Layer 2 of a small transformer language model trained on English Wikipedia (12 layers, counted from 0, width 96).
A neuron's activation on a vector x is GELU(weights . x), where the dot is the dot product.

Input weights of the MLP neurons that the questions are about. A number n stands for n times 0.0079.
n13: -32 -21 -3 0 -20 -8 18 1 -20 -8 -27 25 0 4 3 9 43 13 -9 -7 21 2 7 7 9 30 19 31 8 65 -17 4 22 17 9 13 -27 10 0 -8 10 45 1 12 13 -2 18 11 36 19 9 5 9 35 -74 -30 22 58 -38 -13 0 -47 -13 6 24 15 -15 -44 23 -27 5 9 -5 12 -17 -6 -10 -14 44 -4 -14 -15 7 -22 9 -22 -32 -11 -21 -27 10 16 -8 10 -15 63
n17: -35 -56 10 38 22 -18 -7 -13 14 -12 63 -28 58 60 -40 51 -4 54 1 -16 9 20 2 -23 15 35 27 50 0 -15 -1 -6 47 32 18 21 -10 21 -21 -46 -18 34 -24 25 -81 11 32 39 34 45 38 4 20 34 23 33 55 63 -85 -37 3 -42 57 16 26 -41 -57 -13 -7 0 -17 5 19 -28 15 13 -33 -6 -49 -43 4 34 33 -36 -5 -13 29 40 -31 -75 -20 58 26 26 3 20
n35: -3 -61 -15 -27 -23 -11 -6 -12 -27 24 -20 16 -10 -47 -4 11 -31 -6 32 -21 -36 9 19 -42 -70 -11 8 14 -10 -25 22 -9 67 22 -2 -9 -16 -3 -18 -33 4 -32 -21 -3 -54 -9 18 31 47 4 41 -45 -26 -14 30 24 1 27 7 10 7 -15 19 8 -11 16 19 -8 -9 6 10 -9 15 -65 8 -8 -11 -39 4 11 4 -14 26 -23 -8 -27 26 11 -35 -12 9 13 29 30 2 25
n44: -6 -8 -12 2 13 -5 16 -45 -13 26 23 33 60 0 -5 -2 -3 22 17 6 -11 7 32 -33 16 32 6 7 -42 20 1 54 -26 -22 40 -19 5 -13 -61 8 13 8 -2 7 18 15 -23 25 -21 13 -4 3 10 -4 19 21 10 5 13 10 -12 -4 6 -32 11 -27 -2 18 -12 -24 -49 -30 8 6 -26 52 0 10 -11 -45 39 63 10 -13 -2 7 -24 39 -41 14 -26 -5 -18 16 8 40
n77: 17 -7 -25 7 4 -7 40 8 -67 -12 -15 1 -6 23 6 1 57 -4 -23 10 -25 -20 10 41 8 17 43 34 35 23 22 15 14 -20 27 -9 -4 -9 -23 15 60 7 -16 10 33 43 -21 -11 -8 -15 0 -16 17 49 -39 -17 -13 -16 47 -8 -15 -1 16 -5 -6 -8 23 -25 -8 -17 23 -4 -44 -17 -20 -1 -6 -26 43 -6 -18 12 -1 -24 -17 -9 -17 15 25 -1 17 -24 -17 -50 -8 12
n78: 27 -14 -50 20 3 -16 -8 -4 -34 -10 -4 -26 -1 4 -11 22 2 -7 13 0 -11 -29 40 -25 -7 32 58 -21 29 8 36 24 6 42 10 -9 -13 -1 -67 6 -17 -19 -18 29 -39 -16 -23 6 22 -2 -32 -35 -35 20 -15 24 -32 23 24 -11 -53 -27 -14 -3 -20 -41 9 -6 -7 -14 -39 -2 -57 9 14 -7 -26 -49 47 7 6 -10 31 -18 10 -6 11 3 -1 -54 -17 4 -43 -15 58 40
n123: -17 2 14 12 3 -6 16 -35 21 24 -6 26 40 -28 21 19 -3 15 34 -5 -26 8 0 19 -17 24 44 49 -46 27 15 17 31 2 -18 -18 -16 36 26 -17 44 21 -34 35 9 -7 9 12 9 1 6 15 19 87 -20 -9 43 52 -2 -15 -35 -13 9 33 -43 -41 18 -7 -18 4 35 -17 -63 8 50 -18 -3 -20 -23 -33 24 -1 -15 -24 -19 60 22 -12 6 -69 0 -6 -16 37 -2 2
n130: 37 -5 -5 -46 -1 1 15 20 -2 4 24 38 12 -4 23 -25 31 -27 -4 -16 4 36 -19 73 0 4 38 8 -23 30 58 -15 26 -14 3 32 -13 8 -20 -16 29 26 -67 13 -2 6 -4 -51 -22 -6 16 -3 7 41 3 -7 91 -9 -5 1 -62 -11 58 -19 10 -27 13 62 -21 -7 -19 -8 -16 -44 30 -21 -7 -9 -27 -11 -5 4 -19 6 4 62 -9 -25 41 -32 12 -5 10 -3 60 21
n132: -46 -22 3 -7 6 -8 23 -6 51 11 9 26 28 15 1 52 17 3 32 2 16 31 49 -15 22 36 5 8 -7 5 -24 24 -33 -10 38 -6 36 -14 -16 -24 20 7 -10 -9 -25 22 -8 -55 -42 -17 23 42 32 20 19 9 15 1 23 1 -18 4 -2 -71 -18 -33 4 -8 -3 -24 -29 5 -5 -1 11 60 6 10 -38 -5 3 31 -20 43 -41 10 -36 16 -13 8 -17 -31 -11 24 25 12
n138: -19 -39 -20 33 -1 -10 -9 -32 -29 8 -28 9 -13 -18 -13 37 1 20 -26 -18 5 -2 4 -4 -9 7 25 26 12 3 -19 -1 13 18 5 -12 -17 18 28 -43 -1 -18 9 14 0 2 -16 -1 29 -22 18 -21 -4 42 -44 -12 1 46 -8 13 -1 -65 -2 9 -46 0 49 -54 9 -5 9 14 -8 -23 -1 -39 10 -35 39 12 -5 -5 18 -41 15 28 -21 -1 -25 -84 -1 -8 -16 -26 -13 30
n168: -21 5 -33 -19 -26 -8 56 15 -33 -45 20 11 -10 33 22 -26 41 23 48 -6 3 34 30 30 36 17 9 13 17 43 5 -17 -32 -1 12 39 42 29 9 -25 10 43 -9 3 -19 34 17 -13 -39 -21 10 -39 -1 48 -11 8 36 4 -35 -7 -16 -17 43 3 -11 -11 -35 -12 4 -5 0 26 -20 -28 -2 12 31 -17 13 -25 34 11 3 7 2 29 -57 4 26 -21 2 13 -20 -27 2 -25
n192: -67 -52 -5 -48 -6 -17 11 -19 14 -48 7 29 25 0 -3 12 -43 -10 28 -24 -68 17 -30 17 26 5 19 16 23 20 -11 7 24 1 10 10 -49 20 -63 16 -35 -18 -4 -3 -15 -20 -4 6 29 -13 -17 3 -34 5 10 -4 7 27 17 -15 -60 19 39 -8 67 -35 -22 -21 4 -27 -16 -20 -5 27 34 -1 -6 -5 13 -17 44 13 -11 34 -18 -58 7 19 -11 -2 -23 15 25 4 39 18
n197: -10 -76 3 6 -12 -7 50 -30 16 65 -41 18 14 -34 -22 20 -19 -6 6 4 -45 32 -35 33 -20 -16 48 12 15 16 24 -7 59 36 -11 -27 -38 3 -17 -4 78 -1 -54 30 -14 -15 69 3 50 -31 68 36 12 33 24 -24 -10 12 7 21 -50 -9 56 -36 7 -15 10 -33 -20 -8 1 -21 -7 -10 69 -16 39 -23 -2 8 -7 -18 -31 3 -12 6 9 10 -40 -18 28 2 32 43 61 33
n215: -54 -90 5 1 -20 -13 36 10 22 18 30 -33 8 14 -11 30 47 24 -17 -38 -3 17 -6 -9 -7 74 -32 45 1 22 -12 22 37 22 -9 34 -5 19 -17 -76 11 46 -13 11 -23 12 17 15 34 28 46 17 -9 29 -12 -28 0 59 -26 -18 15 -40 -4 -18 20 -13 -6 -19 -8 -14 -21 -40 -9 -9 25 -19 -16 -31 -40 9 59 -21 -4 -38 -54 -21 -35 18 -49 -52 21 19 -8 61 35 30
n228: -27 -49 12 -46 -55 -12 -37 20 23 -43 -28 10 0 -17 -13 -30 28 23 30 -25 16 -11 -13 -1 -19 -17 -42 -78 -36 5 -27 17 -22 17 4 3 -26 -75 2 5 3 13 -8 41 30 -11 -2 -4 11 16 8 48 -67 31 -37 -29 3 16 -52 2 -21 -18 26 -31 21 9 -34 3 -44 -68 -7 -5 17 1 27 -20 43 -23 -69 4 27 18 26 22 -19 -10 -35 47 -35 -70 -9 -20 -10 65 -33 -11
n251: -32 4 10 2 -8 -22 -46 -43 4 9 -25 -4 75 -11 44 -7 -2 61 42 -12 -3 -3 59 -34 26 62 -2 -25 -50 -49 -14 41 -21 8 7 -28 62 -16 -25 -15 -16 -16 -6 5 25 -18 -26 -15 10 23 -19 -23 2 37 -27 -20 22 37 26 18 -7 10 -31 -4 -56 -30 39 -34 -14 -19 -13 30 -69 10 13 28 25 4 -19 -38 2 15 54 -5 3 70 -8 -19 16 -38 14 -23 -34 -5 31 -7
n271: -13 1 19 33 -53 -19 24 27 21 -25 -47 31 5 32 -8 -11 27 8 -17 2 -21 -20 -34 29 -9 -10 -32 -6 12 21 -8 -8 10 -11 4 9 0 11 19 -12 58 22 -1 20 -9 11 44 -12 -21 -12 71 38 4 36 -27 -26 -1 21 -43 -14 -12 6 54 -5 -19 -10 -7 12 31 -5 4 6 -9 -3 2 16 26 -20 -13 7 2 -10 -17 31 -38 -8 -20 3 -49 -14 11 14 9 72 -3 -25
n280: 6 -69 10 16 -15 -7 2 11 -40 -2 -10 16 -11 7 5 -19 0 -1 46 -57 -15 -12 2 -51 -87 -2 -52 -3 12 -23 -7 -8 26 -2 -15 8 -2 -12 -8 -29 21 -12 -14 18 -55 -13 32 30 10 35 60 -7 -25 -4 -1 25 7 30 -34 -23 19 -31 29 1 -27 9 -10 6 -10 20 7 0 31 -52 2 2 -8 -47 -41 1 10 -1 15 -24 -39 -13 37 20 -14 -26 23 13 33 43 -13 -7
n282: -8 11 16 -25 2 -8 -16 0 -25 3 -37 36 -23 -38 -14 46 -12 4 28 13 -45 -22 36 -9 4 9 39 -46 -17 26 6 13 5 16 -3 -35 -3 -5 16 -8 -24 -12 -25 60 5 -11 -15 32 27 -19 -23 11 -53 27 -40 26 -7 30 -13 -5 -35 -6 -4 14 -39 2 13 -31 7 -21 14 -2 -43 13 38 4 -27 -7 26 6 -13 22 54 -9 2 11 37 21 -16 -29 -26 2 14 -8 27 7
n296: -41 -2 0 10 -53 -6 -28 -17 -13 -17 -10 -23 5 -47 -1 -29 -12 33 13 -7 2 31 20 -41 8 -14 -40 6 -63 35 1 -1 41 21 17 -5 -22 14 7 -52 -36 -4 -17 8 -21 -13 -3 7 77 23 -15 -26 -32 6 -25 -15 31 17 -30 12 9 -39 13 6 19 34 36 7 -16 -12 3 2 17 -40 -14 -43 -11 -6 -4 -19 -1 12 70 -31 14 -6 2 -5 -16 -64 -7 5 3 -25 -50 22
n328: -30 -4 -4 26 -9 -12 -11 -5 -45 0 -32 49 20 -7 2 48 13 3 14 8 -44 -2 12 15 18 -3 37 -47 -25 28 -12 27 12 23 0 -34 -6 -12 -44 20 36 16 -33 43 52 4 -33 28 11 9 -7 2 -30 42 -63 -15 -14 27 -4 -7 -48 13 2 -32 -17 -30 15 -40 22 -40 14 -27 -49 29 -8 17 -6 12 8 -9 8 23 2 -15 20 1 -10 39 19 9 -7 -3 -11 -17 9 53
n358: -16 -20 -12 -1 -25 -8 47 -28 24 -24 27 -46 -19 -28 41 7 9 36 76 -22 14 78 0 -40 36 -32 11 25 6 -23 -4 10 -15 -5 -7 -10 -3 -34 -21 -58 22 -16 4 -28 -19 27 94 58 16 -2 -28 7 -7 -4 2 27 5 6 -66 33 13 -54 2 -19 -6 -2 -9 -24 33 -6 -7 18 13 0 -41 -18 43 -19 2 -6 -20 36 29 -12 -26 -6 -46 10 19 -7 -8 23 -15 -36 -13 11
n371: -15 1 14 -3 -29 -26 -21 5 6 6 -30 32 59 15 -17 -2 -23 0 -11 9 -9 -16 21 -7 31 -14 -22 -27 -6 15 40 49 29 15 49 -11 -11 20 -52 18 -2 2 -20 22 8 -13 22 15 -10 19 10 4 12 8 -33 44 16 21 17 -9 -58 39 63 -42 -8 -18 7 3 24 -47 -4 -27 -4 20 -18 59 21 10 32 -52 6 24 -18 7 -4 -24 14 38 4 14 -50 14 25 17 16 1
n374: 1 -33 -72 -15 -27 11 1 -19 -12 -28 9 2 -15 7 -1 1 52 12 -12 -24 -11 10 25 -2 -12 26 -2 -28 2 48 14 -4 4 33 11 22 12 -6 5 -52 18 -32 -11 12 9 -1 -1 -18 -7 -29 10 -41 -64 4 -21 -12 -12 -5 42 28 1 -39 9 -9 1 30 24 18 -8 -18 4 23 2 -17 21 -13 -2 -54 27 19 17 -4 -4 -2 -25 -14 -9 18 -6 -31 0 11 -40 1 2 4

Each question shows a token from some text and the vector x that enters the MLP there. A number n stands for n times 0.1.

" Sc": 7 24 1 2 0 61 -9 1 -10 2 -3 2 -18 -3 0 -1 -2 -4 -13 9 -3 -8 6 3 -3 -1 -8 -7 4 1 4 1 -2 0 2 -7 4 -4 6 6 -2 -3 1 0 3 -4 -14 -4 2 1 2 -3 -5 -11 1 -1 -9 -5 6 0 -2 9 -4 -2 -2 3 3 3 0 3 2 -1 2 -3 -2 -1 -2 5 8 16 -1 -4 9 2 -3 2 6 -1 2 5 1 -4 -4 1 2 -6
Which neuron fires most, and how strongly? n282, at about 1.2

" 2": 2 6 6 -6 7 54 1 6 4 2 2 4 -3 5 2 -2 1 -4 -13 -1 -7 -2 -2 2 -2 1 -5 9 1 2 -1 -7 10 -1 6 11 -6 6 -2 -5 -4 2 1 -2 -3 2 2 -5 -1 -3 2 -1 3 -21 9 -1 -3 -1 5 -1 3 16 3 6 3 3 0 -4 8 12 11 -1 9 3 0 0 -12 14 0 0 5 0 1 2 -1 -8 3 -2 0 11 1 -2 4 3 3 0
Which neuron fires most, and how strongly? n192, at about 0.37

"l": 10 0 10 0 1 82 -4 12 -4 -2 -1 0 -18 1 1 -6 -3 -3 2 3 5 -6 -1 4 -1 0 0 -4 2 -7 -1 -4 1 1 -14 4 2 1 8 1 2 2 0 1 -2 -4 -2 -3 -2 -2 -3 -3 0 -10 0 3 -1 2 -5 -1 5 1 -9 8 3 -1 -4 5 6 14 -1 5 7 -6 3 -7 -3 7 -1 11 -3 -16 4 0 7 2 8 -3 2 0 1 2 2 5 1 -3
Which of these neurons fires most? n280

" Yu": -1 -3 -7 4 13 55 8 -4 -9 2 4 -2 -18 0 0 7 4 -1 -6 2 5 -2 1 -2 -1 1 9 1 10 -5 0 -3 -9 0 -14 0 -3 2 6 0 -3 -5 3 -3 0 -5 -12 1 -2 -4 -2 -1 -4 -10 8 -3 -7 -3 4 0 7 -2 -6 1 -3 1 -3 -15 4 13 1 -4 -1 0 -1 -4 1 5 6 16 -1 -4 -6 0 -10 -5 -5 0 -1 3 4 -1 -3 0 2 0
Which three neurons fire most, strongest first? n374, n138, n77

" course": 8 12 6 -10 2 76 1 -1 -1 3 -4 2 -8 -1 -5 -10 2 -5 2 -6 1 -1 -9 0 3 0 -8 5 -3 6 -1 -3 -4 -1 -7 14 -3 7 4 4 7 3 -1 -1 1 4 6 -3 -8 -7 3 2 1 -6 -2 -1 4 2 5 0 2 9 3 1 -5 4 -2 3 -4 4 6 -3 8 3 -2 -1 -3 12 5 4 6 0 -8 1 -1 3 -3 -4 0 5 2 -7 0 -8 2 -2
Which two neurons fire most, strongest first? n130, n168

" as": 1 1 11 6 5 70 -2 -10 4 3 -3 0 -3 -1 7 6 -1 0 -13 2 4 -4 -1 0 1 1 1 4 2 1 -5 7 3 0 -16 -5 -3 3 7 7 7 0 1 0 -1 -4 -7 -5 2 1 1 -2 3 4 3 0 -2 1 2 0 -1 -1 -8 12 -8 0 5 -7 -1 6 -3 3 3 1 4 -10 0 19 -3 7 3 -6 -8 -2 0 10 4 -6 -3 -1 0 -2 2 3 1 6
Which two neurons fire most, strongest first? n123, n138

"We": -4 8 13 8 1 71 1 2 13 1 4 -4 -14 3 2 0 6 4 -13 7 15 0 -1 -1 1 1 -13 6 1 2 0 -2 -5 0 -13 8 4 0 2 -7 -2 11 1 0 1 -1 -3 0 -5 3 2 2 1 -4 -2 0 1 -2 -8 0 12 -2 -8 6 0 1 -8 -1 5 5 2 1 7 2 -2 -5 -3 10 -10 7 5 -3 -6 -1 -3 5 -7 0 -1 -5 1 2 -1 6 -1 -4
Which two neurons fire most, strongest first? n215, n271

"ected": -3 13 10 -1 -2 77 -4 1 1 0 2 1 -8 3 -3 -9 -7 -5 3 5 12 -1 0 0 2 -3 -6 -3 -3 0 3 1 -1 1 0 5 -7 -1 -5 7 -2 0 -1 -1 0 -5 -2 -6 -4 -1 -2 0 2 -14 4 3 0 -3 -5 0 -8 4 5 0 1 0 -5 6 -2 7 -5 4 10 3 1 0 2 19 -3 4 2 1 -8 2 2 -2 3 0 -3 4 0 1 4 1 1 -1
Which neuron fires most, and how strongly? n130, at about 0.17

" Domin": 4 12 -6 -3 12 51 12 0 -12 0 0 3 -13 -2 -5 0 3 0 10 7 5 -6 12 4 3 -2 16 -9 5 -2 -2 -2 -11 0 -10 0 -7 3 -2 6 0 -3 2 0 3 -1 -26 0 -3 -6 -7 -1 -2 -3 7 0 -8 -2 6 0 -1 9 -2 7 4 -3 -7 -1 -1 1 -2 -1 -8 5 3 -6 -4 2 -5 16 -3 -11 -6 3 -2 3 1 -3 2 1 -1 -7 -3 -4 0 -1
Which two neurons fire most, strongest first? n78, n77

" conduct": -1 12 13 -4 6 73 -3 -2 -7 2 -4 1 -9 0 -4 -1 -1 -5 6 4 5 -3 2 4 3 0 0 -2 0 4 2 3 -11 0 -4 4 -1 6 -7 17 6 4 -1 -1 5 -5 -14 -2 -6 -8 2 1 3 -1 3 1 2 3 4 0 -8 8 -4 -5 -6 -2 1 3 0 0 3 -5 1 8 0 -3 5 17 5 4 5 0 -8 0 6 -5 -1 -4 2 7 2 -1 -1 -3 2 0
Which of these neurons fires most? n328

" exhib": 5 12 7 -8 0 52 -13 5 8 0 0 2 -5 -6 -1 -10 0 -3 -10 11 3 -2 -5 1 -2 -2 -13 -2 -2 1 0 1 0 0 0 3 -8 1 -6 5 0 3 -2 2 3 2 2 -3 4 1 5 4 3 -9 -2 -1 -1 -5 2 1 1 12 11 7 2 3 -4 13 -5 -8 0 -2 13 2 0 -7 -13 7 -11 9 10 -10 1 4 -1 -7 6 1 1 4 -1 -4 2 -1 -7 2
Which two neurons fire most, strongest first? n228, n130

" det": 5 19 9 -2 -3 34 -7 -6 0 3 1 -3 -4 -5 -7 -7 -9 -2 -15 7 11 -6 9 -1 -1 -1 -6 1 -3 5 7 13 -1 -1 16 -8 -7 -2 -11 11 -9 -6 0 -1 3 -1 10 -3 6 -5 -14 0 4 -19 1 3 -9 -5 -1 0 -4 -2 -1 0 2 2 -1 2 -7 -9 -3 5 2 5 -3 4 4 6 5 6 3 8 5 0 -8 -5 3 5 2 8 -2 -2 -2 -3 0 1
Which neuron fires most, and how strongly? n371, at about 2.5

" |": -4 5 0 2 6 39 -4 -2 1 -1 1 1 4 5 -4 -1 -3 -5 -2 -4 7 -1 -1 -1 2 0 -2 0 -2 -3 -2 3 -3 0 -4 -3 1 -2 -3 6 -6 -3 4 -1 1 -3 -5 -2 -5 3 4 2 4 -19 2 0 0 1 2 0 4 16 -1 5 1 -1 -2 -2 7 8 3 5 7 4 -1 3 -3 27 -1 1 1 -1 -7 0 0 -2 0 -1 0 14 0 -1 2 3 -1 -4
Which of these neurons fires most? n44

" in": -2 16 10 0 2 58 -5 -10 -5 5 -5 2 1 -4 -2 6 -7 -1 -3 9 -1 -4 -1 -4 0 1 -6 0 1 3 0 6 -1 0 -3 -8 -5 4 1 -1 -1 -3 0 1 1 -10 -9 2 5 1 2 0 1 -7 -2 3 -2 0 3 0 -2 9 2 5 -8 1 4 -9 3 -1 4 -1 1 5 -1 3 -4 25 7 0 1 0 -5 0 -2 2 6 2 -1 6 0 3 1 -5 1 4
Which two neurons fire most, strongest first? n282, n328

" performed": -6 15 15 1 2 63 -2 3 8 1 3 -2 -3 3 -1 -2 -4 -1 -8 12 15 -2 -8 -2 2 1 -8 3 1 -1 3 2 3 0 7 2 -5 6 -11 8 3 5 -1 0 0 -4 0 -1 -3 1 3 1 6 -8 4 3 1 0 -3 0 -4 8 7 3 4 -3 -5 5 2 -5 -2 -4 6 3 1 0 -2 23 -6 0 2 4 -13 1 1 -8 3 1 -1 2 -3 2 4 -1 -1 1
Which of these neurons fires most? n371

" during": -4 16 8 -1 5 46 1 -13 -1 4 -5 4 -4 -8 -4 3 -10 -4 4 13 3 -3 0 -7 3 0 -2 -1 -2 7 -1 6 -3 0 -22 -8 -14 1 -1 6 5 0 -1 1 1 -8 -9 5 3 -4 -2 2 -2 0 -1 3 0 -3 -4 0 -8 2 3 4 -6 2 -3 -9 -1 -7 2 1 7 6 -1 -2 3 20 2 3 3 3 -5 0 -4 2 0 0 -4 3 -2 -1 2 -9 -1 7
Which neuron fires most, and how strongly? n282, at about 2.4

"min": 5 6 12 -3 1 68 8 7 -2 0 -3 1 -12 -5 -6 -2 -1 -7 3 5 -9 -5 -2 5 2 -1 -2 -2 0 0 -2 0 -9 -1 -13 -2 -12 1 -2 9 -1 -5 1 1 5 1 -21 0 0 -6 -6 4 -5 -4 4 1 -4 -2 5 0 7 13 -4 -3 4 -3 -6 4 2 5 7 -5 -3 9 1 -1 3 7 -3 13 -1 -11 -3 5 2 -1 3 3 5 10 1 -5 -2 -3 2 -6
Which of these neurons fires most? n282

" So": -1 -3 9 2 0 76 1 -1 2 2 -2 -4 -16 1 -2 2 4 0 -11 -4 10 -3 -2 -1 0 1 -2 1 2 -3 -4 -2 1 2 -17 -4 -2 3 12 0 -1 1 3 0 0 -4 -9 -1 3 -1 3 -1 0 0 3 -3 -4 4 -1 0 11 -6 -12 12 -3 -1 2 -5 1 10 -1 -3 5 -4 2 -13 0 6 -2 14 -4 -8 -4 -3 -1 7 -1 -6 -1 -8 1 -3 -2 -1 0 0
Which of these neurons fires most? n138

" destroy": 1 13 4 2 6 57 5 3 9 1 2 1 -6 -2 -9 0 -2 -7 -7 11 3 -4 -5 1 3 -1 0 0 1 6 -1 4 -7 -1 -5 5 -6 4 -10 10 -5 10 0 1 2 0 -10 2 -10 -2 3 5 6 -3 0 -1 2 2 -4 1 -2 6 2 -9 1 -1 -3 -2 -2 -4 -1 2 4 12 -1 -2 3 19 1 6 5 5 -11 -2 4 -9 -6 1 -1 3 1 2 -2 5 4 2
Which of these neurons fires most? n44

" so": 1 9 17 -1 -1 76 -3 -5 3 2 -1 -1 -5 1 3 -8 5 -4 -13 -2 16 -1 0 -2 3 0 -8 -1 -5 2 -3 1 6 1 -9 6 -3 -2 6 1 -2 7 0 -1 2 0 2 -7 2 3 3 0 7 0 -2 0 1 6 -5 0 9 5 -8 9 -5 2 0 -6 -1 4 0 -2 8 0 0 -8 -8 12 -5 1 1 -7 -5 -4 1 6 -2 -9 -1 -6 2 -7 1 1 1 6
Which neuron fires most, and how strongly? n13, at about 0.81

")": -1 -3 -4 2 7 52 4 -3 -2 0 2 0 1 2 3 6 5 -1 -5 -3 8 5 -3 1 2 3 0 8 5 5 -2 5 -10 -1 -5 1 0 6 2 2 0 3 3 -4 -3 -3 -7 -2 -6 -4 4 -1 2 -11 5 1 0 0 8 0 2 1 -10 1 0 2 2 -7 7 9 -6 -1 4 2 -4 2 -9 19 5 0 2 0 -10 2 -7 -6 -2 -3 0 16 1 1 0 -7 1 4
Which of these neurons fires most? n132

" Festival": 3 15 5 2 10 74 5 1 0 0 1 2 -13 4 -2 2 6 -2 3 0 3 0 -7 1 4 0 -2 10 3 3 -1 -5 -3 -1 -6 8 2 4 6 -3 14 0 1 -1 0 1 0 -5 -13 -6 5 0 5 -4 6 -1 2 0 1 0 3 3 -1 0 -8 1 -3 -4 2 14 10 3 5 0 -3 1 5 13 0 5 1 -2 -12 3 -2 8 -5 -4 -1 4 2 -4 1 -4 2 -5
Which neuron fires most, and how strongly? n168, at about 1.4

" do": 0 3 18 -1 5 65 1 -4 8 3 -2 0 -6 -1 5 1 7 -1 -20 -1 2 -3 -1 1 1 3 -4 2 1 1 -6 3 -8 -1 -17 4 1 7 1 1 0 7 1 1 3 -1 -10 -2 -3 0 1 0 3 6 -2 -2 2 5 3 0 11 5 -16 13 -5 -1 2 -4 6 1 0 -3 -3 6 3 -12 -4 10 -7 6 5 -13 -10 -3 4 8 -4 -6 3 -2 2 -1 -3 5 2 4
Which of these neurons fires most? n123

" Cher": 10 -4 8 5 4 62 8 1 -1 0 5 -2 -13 4 -4 12 6 -3 -10 0 7 -6 -3 -6 1 1 -5 -3 10 0 -1 1 2 0 -3 -2 -4 -4 4 3 1 2 2 -1 0 -1 2 4 -2 5 2 0 -3 -7 6 -3 -8 -3 -2 0 4 -3 2 -5 5 3 -5 -9 4 1 -4 1 4 5 -2 -4 -4 9 1 14 -1 1 -14 0 -13 -16 5 2 -3 0 2 0 -1 9 2 -1
Which three neurons fire most, strongest first? n215, n280, n374

" Is": -2 10 -1 12 10 62 -3 0 4 3 -2 -2 -10 1 0 5 0 0 -17 4 11 -3 3 7 -2 -1 5 3 4 -5 1 3 -6 1 -6 -3 7 3 9 9 0 1 2 -1 3 -5 -14 -3 -7 -2 8 -1 6 1 6 -3 -5 2 2 1 -4 -5 -4 -4 -11 -2 7 -3 -4 9 -2 -1 5 -3 1 -5 10 12 3 11 1 -3 -7 -2 4 8 -3 -4 -2 -7 2 -1 -1 7 3 -4
Which of these neurons fires most? n138

" SL": 1 18 -13 5 9 62 0 6 -5 0 3 3 -14 4 -6 4 -2 0 1 4 2 -1 -3 0 -5 0 9 7 4 -9 1 -14 2 0 -5 1 5 6 7 -7 -2 -1 3 -1 -4 -2 -8 -1 -3 3 4 -1 1 -18 11 -1 -3 -1 -1 -1 6 6 0 8 0 0 -4 2 7 18 10 -1 6 -7 0 0 -5 6 0 9 -4 -4 5 2 -2 0 7 0 2 0 1 2 1 1 -2 -8
Which two neurons fire most, strongest first? n35, n280

" to": 0 14 7 4 0 73 -2 -4 4 5 -5 3 0 -2 -2 3 -1 -3 2 6 0 -6 -3 -3 2 0 3 5 0 2 -2 3 4 1 -6 -6 -4 5 0 8 1 1 0 1 2 -10 -6 0 3 4 -3 0 2 -1 0 -1 -1 6 1 0 -3 4 -4 5 -8 -3 5 4 -3 7 2 -2 -3 4 3 -1 -3 22 6 3 -3 3 -7 0 6 10 9 -2 -2 -2 0 -1 0 1 4 0
Which of these neurons fires most? n123

" Sp": 5 23 3 3 3 55 -10 -1 -13 -1 -3 1 -18 4 -6 -6 2 -1 -16 5 3 -12 1 -2 0 -1 -10 -3 6 7 0 2 7 0 -2 1 2 1 8 6 4 3 1 4 4 -3 -12 0 3 0 4 -3 -5 -9 -8 -1 -5 -1 -6 0 3 1 0 4 1 6 0 -1 3 -2 4 4 9 -4 -3 -7 -5 5 2 15 -3 -1 8 -4 -2 -3 4 0 1 -4 -1 -1 -3 -4 -5 0
Which three neurons fire most, strongest first? n296, n374, n282

" Sal": 1 5 11 2 11 67 2 4 -6 2 -3 3 -15 4 -2 2 3 -4 -13 -1 -2 -7 -6 4 0 -1 -2 -5 6 -5 -3 2 -3 0 -9 -4 -8 -3 9 7 8 -4 1 1 3 -5 -20 -5 -6 -4 7 -1 -4 0 5 -2 -10 -5 5 0 -3 5 3 -1 -3 -1 1 -5 2 6 6 -2 0 0 2 -9 7 3 -3 19 -1 -9 -7 4 -7 4 1 -3 -1 -3 1 -4 -1 5 3 -6
Which three neurons fire most, strongest first? n77, n271, n197

"go": -1 -17 9 2 6 63 -2 -5 9 0 2 -2 -15 4 4 4 8 -8 -6 -3 1 0 -11 0 3 2 -4 5 8 3 -2 3 -7 0 -26 4 -3 7 8 6 6 2 1 -1 3 -6 4 0 -10 -4 2 2 -2 0 1 -4 -2 -1 3 0 7 1 -12 0 -5 0 -1 -1 3 10 4 1 -3 2 0 -10 6 8 5 16 3 -7 -13 3 -5 -4 -1 -3 3 6 5 3 -1 0 3 -6
Which of these neurons fires most? n215

"up": 3 -2 7 -4 2 83 -1 9 -6 0 -1 -1 -14 -2 -8 -5 -1 -8 -5 -4 -3 -2 -10 2 0 -1 -8 1 2 -3 -1 -5 -3 0 -11 3 -8 3 4 9 2 -2 0 1 2 -1 0 -1 -1 -6 1 3 -5 -13 -1 1 1 -2 0 0 1 4 2 -2 2 3 -6 3 4 9 9 -1 11 -2 -2 -5 3 4 3 15 -3 -10 0 6 0 -6 6 2 5 3 1 -1 3 -7 -2 -5
Which of these neurons fires most? n280

"rif": 14 9 10 -8 4 74 0 8 -8 -1 -2 3 -15 -1 -10 -10 -4 -7 5 -3 -3 -6 -5 -3 1 -3 -2 -5 -2 -4 -2 -4 -1 0 -17 2 -9 -8 3 5 3 -3 -1 2 1 -1 -5 -2 2 -2 -10 2 -5 -8 -1 2 0 -2 -4 0 4 4 -2 6 0 2 -7 5 3 8 8 5 7 -1 1 -9 -3 2 -3 15 -1 -9 6 3 -1 0 5 2 1 0 0 -4 1 -5 -1 -3
Which three neurons fire most, strongest first? n282, n280, n228

" 30": 4 12 4 -4 7 49 7 1 -3 1 -1 4 -5 -1 0 1 -3 -4 -2 5 -2 1 0 -2 -2 0 4 8 3 -2 0 -14 3 -1 -8 13 -10 8 -4 -2 -2 -1 2 -2 -1 -3 -5 4 5 -5 -3 1 1 -25 2 0 2 1 -1 -1 5 9 8 1 0 2 0 -6 8 9 14 -5 9 6 0 -4 -6 14 5 2 1 -6 -1 0 4 -10 -1 -3 0 8 3 3 4 -2 -1 0
Which two neurons fire most, strongest first? n192, n35

"ens": 8 -1 -4 3 4 80 -2 -3 -9 -1 -2 2 -13 3 -6 3 -5 -5 4 1 -5 -4 -6 3 0 -2 8 4 3 2 -1 -2 3 1 -6 -6 -9 5 10 10 3 -4 0 1 2 -4 -3 -5 0 -4 3 -2 -1 -9 3 -1 -4 -1 5 0 0 3 -1 4 4 -1 1 3 2 11 3 2 6 -2 1 -6 -9 10 8 11 -4 -8 2 0 9 -1 7 0 3 7 0 2 2 -8 0 1
Which of these neurons fires most? n77